Layer 10 of a small transformer language model trained on English Wikipedia (13 layers, counted from 0, width 64). Numbers have three digits each and are written without spaces.
In attention head 1, each number of a token's query or key is one row of weights dot the token's vector x. A token spreads its attention over itself and the tokens before it by the softmax of 0.177 times query dot key.
The model reads these tokens: "que" "z" "." " He" " was" " married" " to" " A" "ure" "lia" " Rosa" " Ur" "z" "ú" "a" " González" " and" " is" " the" " father" " of" " two" " children" "."

Query weights of the head. A number n stands for (n - 500) times 0.00081.
q0: 691727325484526829604362484560723424542692531553505340298447524396444376773415520363477663617392498563247637523387564673508301577520385718423550357185527388382312595429627549216560774568356645
q1: 487544429424518578697756494262707470550473467459690538570515538740398481410278597421334396691370540588456641547430226459176557585248676389317496596463434265337658521586563640414531632468744601
q2: 373471250785531491563492501448480361693391721573791329532658606475455377515559477515311469645502597340510648572422447620407682727412603440663363490288613188592411489606491467491510231555608465
q3: 595435544604350284505401748435666300422670440622551631606660459617535628691468329538601430413688737490457544130396522475668577450568273219640246517490156539631305427415316514480580568744628602
q4: 665605467500601680496540516448481623370466555457524408606361317709292559316267502509538415288401511538261460495604685556347470494402653506339510628432523622385593751495763058566435627494521423
q5: 753321490373314689373645626329576425638399113464426388421746591727540486636187453541403456374695493381453361666733550596503256667418523477453444685480414609428496544838653582378314423407239455
q6: 560526667719400778437624536434331449460628589532544433519445595676453732649328462213555333456308568339524242687632439478362508483481473228716705645176345265578560321715513290507613455822654577
q7: 479521358777523637409442405721281457676638589526770464433365703423225475454596578349519567676312506203413739691409439431557520682282438600514625460450804116736315514598425362424366506647536691
q8: 446179217620228178691492609778590464534521530685461532342717553172246446419556489386861515362189554438368485569421377352218729647290254619736501557474655629667590542377639495539783513393489664
q9: 692636394457653349496459407393394352620703593540377499552220711205604685473523416202353707627375490509512383419671571465333653511723219702597450604388711501658609430485455504675538586241510717
q10: 465445461747614540407167563667526773568697779627310659266549439597576723185646423770590580320554581505356450471699403307540578480529453272635421525430566421514667451714440322095586495576446587
q11: 545367634292579432559589543126286504392438377527562816723431543556380822543811477625462567540505599299397636400536294434517533362410440473639662456550646399446579417575447262454293397240723287
q12: 765661549450699536567218610499470198424318586351480659504633272548433530222530526530445325421538469624204728495324770387489603730700764202289244357639311700699247425700568346446416648419544534
q13: 385286529355286910601267413495056637242347836578565738413396676554303598575538678647437727673585420331471594815487343657470488653361328408533575450366436350601359425516533260408643622400492432
q14: 469355260351606504422847369731472633719377458560588418500558639616363416148542562532302373422720349635471389752371613516552462504427568457619433587348477539674566778380536571368565401685253278
q15: 370310432558388419355545405421485839388539653674706247505510512582403350377348587466467600399454646531409406726453451739520375585180600719565585373116537299395596547524447440595828346667646669
q16: 377461646332469513521348296619762370648803465532282544153529533479551604441529328585420742707564519603779577289497597336505584326690292504461287625583589475693273466296583481413600575457618470
q17: 567681231244666485467562248302854598424199636522605521333485401746235394335461716606396274518431774286414459583862523606303394549613438362553371714450341431539680817577508265301535439620714761
q18: 790575400823342375650849430426380327434471613514575786884429495455425733526378633429694388512366443518288462603324624273496635548437800459555292264339536504416571579477511577455397287322619408
q19: 394260562387551543283177707517679668559937462573262253168359625550688460808547471557298793519680478655506572495674320632646499560606322701467439565248580269296682620380504460223606643654491643
q20: 628560628517455513506586350595357600365189215284533507375407394638366335423434412650657308578283255449328400338487555468647519504265607360556444596499322560570765669439660680426523484580424796
q21: 501493399359621289520397110449761441658370561614654538609541549337721385508305569324470433615496569357382350510790580435471332755794332803282610387526497385328604673403481888487622557442520574
q22: 518459646475497496595544418356817417637389697822695673190492679442263587609265504492530376397721461520519625670587590342486580629639396689361552466671554379642383586495631154460458298582247395
q23: 484450410554476631494639546720467519584359617408532569343663133585374641478404350544525253421632373444325538801645436266485751417188730305563496563453624374708431523656880322221497175573604500
q24: 357756770356352727535411500527319625518568439625704562518371482675705315615321428501356456459342733505418428478531708498432452461310270411350656401553573436515423642581394304481672307319506247
q25: 401377318627353632548107374315362379392332434686629620574463529230656294680566283624445675755532341574382731449349491151519511753754329613639359405554487872682511399381632646340391452643208480
q26: 444478415405417361603439543541163527473667506581541594193633463322630441652447456684750419234207606381119499265771417390557135655727510651393652453551691618367544660428548656375913612433360711
q27: 262158733419178592404517547418347790378616656716765597258509446556785218609306528507652302525477636341370538676546278326606210472484642686423486263622418261597544499378362452502788506888623417
q28: 524508517709502484318291112600178438697555599408598589680269685618612586595438446328302723731482573424562544733510520497471597519450630358544454512163516432352400662632498521634383236356387290
q29: 620623443241666471617253745626543497353664152509774354598580626288560349681473566598718094462378416048344826631748461654573348606525371465223607461548974416678397477647525516285713153901365470
q30: 597744581703414718684517556567385516305543573449897706775209475896348582424368582566383217625388560452566395613584323450534582220302456190583604774263355526431663434574205485549642442799430291
q31: 422307592601646476673501772316513613367502622594577398918486377209541769426583418407473567279441328872353501243314422415487790453480369419578673420516484286459473354383431278408437425747575408

Key weights of the head. A number n stands for (n - 500) times 0.00097.
k0: 606521498464622586351469568599597326622555311401478411382542602366603413672293407373656559611432671730309549590505607691504441560540611498651654485229388520499401402549567411464602463328561714
k1: 467492547570541610416666471547533469518213342348511378393474563613319421507258568478554429428602599513474573581507635256518440521363727459415644402526487519520640539579592527557647498390506716
k2: 504299180584411480477654329519461559477435488459706512463827512526341419466297528442517615524571604540313607530285459501473574661348694485511352456464475322647551575554623510398549519348596657
k3: 547391537486526490692479789511624582554572451611397478501571541619525537588490481502318478483573389426491377323556548467482459546585331441464432531478564333496368298485326752249519417696444498
k4: 324504604409445705592494660483476616505569574548410413564239531677384495443422496560662533383493632573523503550532519597306350420602501576517373584412502617467549627386511218417529423407542615
k5: 591389477364347759239528450511558522453648319448481226363594487561443494689486334558360678407638482596735493474374548659453458362584471466383547551604388701598489589477572473662434390512442483
k6: 523528502691374752481656613340363660564622471427760325588635622654244515552262451370560300525368539425608476707521491474196535466482445494336487671398490386532315520577308277385566523778489540
k7: 553450318637406521481577381688439409712422554570693576379645663261402367568438657513731498638413654418417685573453413563302498784335434496539447471375495393607365456552407347465417557415519628
k8: 431280330617418366608420581685494451542462589636383454481747318245449727313433428626684439437384469379269643726604379518475522423357383506656713359703855523515538289554570519353574492699617641
k9: 667565193492592353491675454341539387516450546379545615446277486260527777533539434402529479577451522510445242721572578492282554455632516423629352614483579608355568333695408514485524473417680557
k10: 545426559631513454312063633627516537491613758826570566468543516469317678499574486569379571381501595551473464451633441290521573486476385591510375504306599414438403657477358385275696467637473595
k11: 466582507465563615649410471372464379441391669661474621565345603518317770722615605541378391378566462217593675339407330477407547529452617555416460395606462451483545464434377469390442430520513342
k12: 426514576335738591780295701598668499408311641756523554418486300592427291449587413397475514514615428533492435331413539523348332570656569401495331643430496625587438579473316562403521425289390536
k13: 482492530672495870501223419562317470344449530611599597508460542572557449611551518520522620560381523337401590601540363545430451651251548368637512339553330332652282549521388275448645688423577473
k14: 448429416341455506260633320629504599657611479549569480437600645549518519329489700648456577467619513665483492685268622419536532365539517478650460500715368495739500622341634408513540621554546594
k15: 550273537627430586289668345514373591506444333374580506572579568519517424457480634572683632515353565587379487607525288536593484470536600558482494465554486384496429618588439340486650492610758748
k16: 467461552519644338608224362506505433569638556537396361373340508407719573511492472562299624561457627499517372415678680417480728691560471440721423650356627445471492339587374587421523665553387419
k17: 442492464407439635360511454557435540385574421513391605379502588588244543616192515547593578187539723459376552405669712386352313535654647461546301629594519588496523890346628331396631604627431663
k18: 467489418626609516626713554438551580577346542572693598521504471593340376428584539660554345400419415385512622538324516450448525399718486457543530243595575431459568430438623691289499170344513325
k19: 681444503511451463114399543411420287564827461378462444429500670406579545674475391415390673775555598585472397529693530506639594499507557565576540450162433477440485518637452421414618656628645740
k20: 378695529469334582532371658629560827454553350453596327429398396344309392586577575584654433463478445508526596539436563276655417412399398508461435525533594530465495624292606611612492527652381708
k21: 592386518499482221325616242402524423557473301357478611435584358410585502559395452411603482346387655425401446449580707491613453420682645357424470395570413662516525511544731597761729397379528542
k22: 536192479512549406663304450303450328324604638671493549357490591558500413583484423682591450458452705473455532430452564623389624573627396350358567557618538529647526323430690317377437571402427458
k23: 448465392405592686532316426655435569587582711641539323453751295539246454501456468703442386467481574521454725483426431428447628468284515574348392630441596435687598601310638426217577489564415435
k24: 448417767568605691559500576276354681442472530587492407525531633460716524711470650440590512428513476540524398377459587665261574444331485465394456473358593293515545697382430387617576596433548204
k25: 513320454597413531564324579453558549293546507539470705514669382291634530629508358391558477681571442680506607463414476302553675559453561436663413355552296641769459294447548795551573401308492478
k26: 416565566614671486422260587542416436521723510553502568381612486253578559622498339332690504335306618497261631467569508350648324386704425645407515307615823526433285345430625504692571401477609510
k27: 583354973711429452401478495497248498457596476512635524490611572458740226557590412590649407490377574350372526398531406302495532517549488595324552336534557399795398313470464386536615618778461362
k28: 623483350666543566353556170211546564635435531533677532519525410567615412548462601500564541659674540503687527555367379448348616467444514292588287497404438292472421753486416567517415475352567398
k29: 484417485283445361521450460717443544577753514499541443657621692190503224770327483317605375393567435276474891477463433723410414564497301507307437373577640452638466479553885377468671473384609442
k30: 444485588614469689450629586400567784478567452514621481571466754694408420543193784394586387317598395457554547703487393229571501367215404432436507687452366381445415713421488453388601602513345319
k31: 410416345538543348740597751431497422401276764398491523747483611590393596460666540466490323507403306549567514395533478431479621436403487581431653459417340311595481328538531465271540448488802592

The vector x that enters this layer's attention at each token. A number n stands for (n - 500) times 0.011.
0 "que": 341285453384609444526290566637543423446479552574367774683509471475636762469717379451227409563536471419511504504515420249521471551599536428573422451525491573487563504523584692423562587399472506
1 "z": 502372440461515380627376527561433514558457445544528552649613523368635488384587410461367411564387416629517501468571458448387551479619489293556525639336487589471669456354496951288492585550397599
2 ".": 266400408472455498711302686623630389455493725705479420566451436444533558478601578329255315479497391541469392506403522494523497516626469426527461600428594521519612481538543789430567400602450580
3 " He": 481321414537499314509501516507427454383424512522461640698551633528582461460582375452291348589469634541484500507672653415301556467568498429463524530369490471600514421444474881235615427641512555
4 " was": 437287480476603467678497516511538490437463618598378574700519478492449670421573345487112500597554496555595432563543682310385520517601448546489452476465548458620471469453368758267638366623478470
5 " married": 503285509460669393640450590420520367506579655668587459452346463464620679486671382541140499568449583433604430563477592351434604505533484653538458508584439429474642475385435698287623445456333543
6 " to": 493438463521694361607478500534459361506412596596510516568443620511537572515685369538040480537469513394434438444570571321385598721621472681436540568418470514551582430437450691258593419476451554
7 " A": 496304400466607324670455421304352357464340511602514512680466536548502599501582434722340492511303654504466512474438667581342480619510552532518512540402500549374564443382543829359464601508554650
8 "ure": 486376377486485576792475530448508474561408418575544523470303527411611543531637501666340542543366468416547570387472657502498573573425652434417547528496561538304494586374409897238386329553500607
9 "lia": 402487437520490466675396469347626458568518349521649505388526557361630558544694391660361528546383349713583568484535517565463414499528557465418529552449564454399529545338505926332392342567417533
10 " Rosa": 562457272458504533829389450391468423526467325474583520465396502401716495585636474549438377587482406700507477430574614529531594544659464304455634488474426570323494602441533800292451368512413613
11 " Ur": 555520424362406404702441403484421368318463362583489617554438563523589556502471321562447351633203446540520579413436673612444552495615398564585549553540415646307581528583567808427455431496465673
12 "z": 542570492464527325723517441455444493584464304591485466594570533451686397457639443515480460519305399502565460410556521600398528419715458381465580557438383677402616530364426874449274439637380564
13 "ú": 486557471373520372601503449423564465404470236536508496550501523580636494579698579460376255504384477674522527481482612497388583345717431499511623505398565692347463575479477837442409323627438458
14 "a": 513490495387652330700475415325521448456495370617519396404461546554669473578564483471422353524402445683688514452519605652479485444611521597304538523477552541302540558441546872250421365619411487
15 " González": 523531431413628321662467423287473481543449375558487455422392548451759465605577455342362423625530402610631584513596584597484539403715558398382611443417446660423538504423431824365496340601456471
16 " and": 591461455471511425770538453498459424502379589619478484630517552523578474574557350342033483634512499515568535555636608399406504484662517569277540500439505507529542469551387713324528311480425566
17 " is": 553389506458622482663570507502573455428527583693398553652575432472389733467577355551155527646597508509624440595509588356388549544620442632380440496422459450533503463492328697303564244524351464
18 " the": 480232613367558351681518490433351519436492588629511580562498473427395613514499456535116430576585603531511482562541606458398569838550496673463419435405458541440546448542417766353497468508428453
19 " father": 653318545433577475700447609437529464439572483612575496354325613451553537476759402567312496658553600466551380588606496406367666465616585519457507301426485463475637490411433756297391293489352530
20 " of": 559448553449608278692486583463422379489480585667592464482449603521479583525549379391060554580405581473467506490483532331469614766547521685364540456492495496460614522392425718346519437518391553
21 " two": 554228510459627464686452489363439585413536579627469636375507578583484579504659398571108526615510591502510405592424534444400557564483595662387451462440462471432641512408474762310436532427367635
22 " children": 513371650468628495568460550391444439536564568656529500272402444569595704429581380570279398620583538445538330681456498438404560582616451583470579376420381492458701432471418827308424437449416617
23 ".": 297446454524398456708327686516598337507558684778493363462425512468563547503641598346334304482531541476393443484418500529558541592672471464428442499354454492558682549575469735392564323572434542

Token 20 " of".
To which token does it give the most attention? 15 " González"

Token 12 "z".
To which token does it give the most attention? 12 "z"

Token 22 " children".
To which token does it give the most attention? 22 " children"

Token 13 "ú".
To which token does it give the most attention? 13 "ú"

Token 11 " Ur".
Which two tokens does it look at most, in order? 10 " Rosa", 11 " Ur"

Token 5 " married".
To which token does it give the most attention? 0 "que"

Token 14 "a".
To which token does it give the most attention? 13 "ú"

Token 21 " two".
To which token does it give the most attention? 0 "que"

Token 16 " and".
Which token does it look at most, and with what share of its attention? 15 " González", with about 50%

Token 10 " Rosa".
Which token does it look at most, and with what share of its attention? 10 " Rosa", with about 40%

Token 15 " González".
To which token does it give the most attention? 15 " González"

Token 17 " is".
To which token does it give the most attention? 5 " married"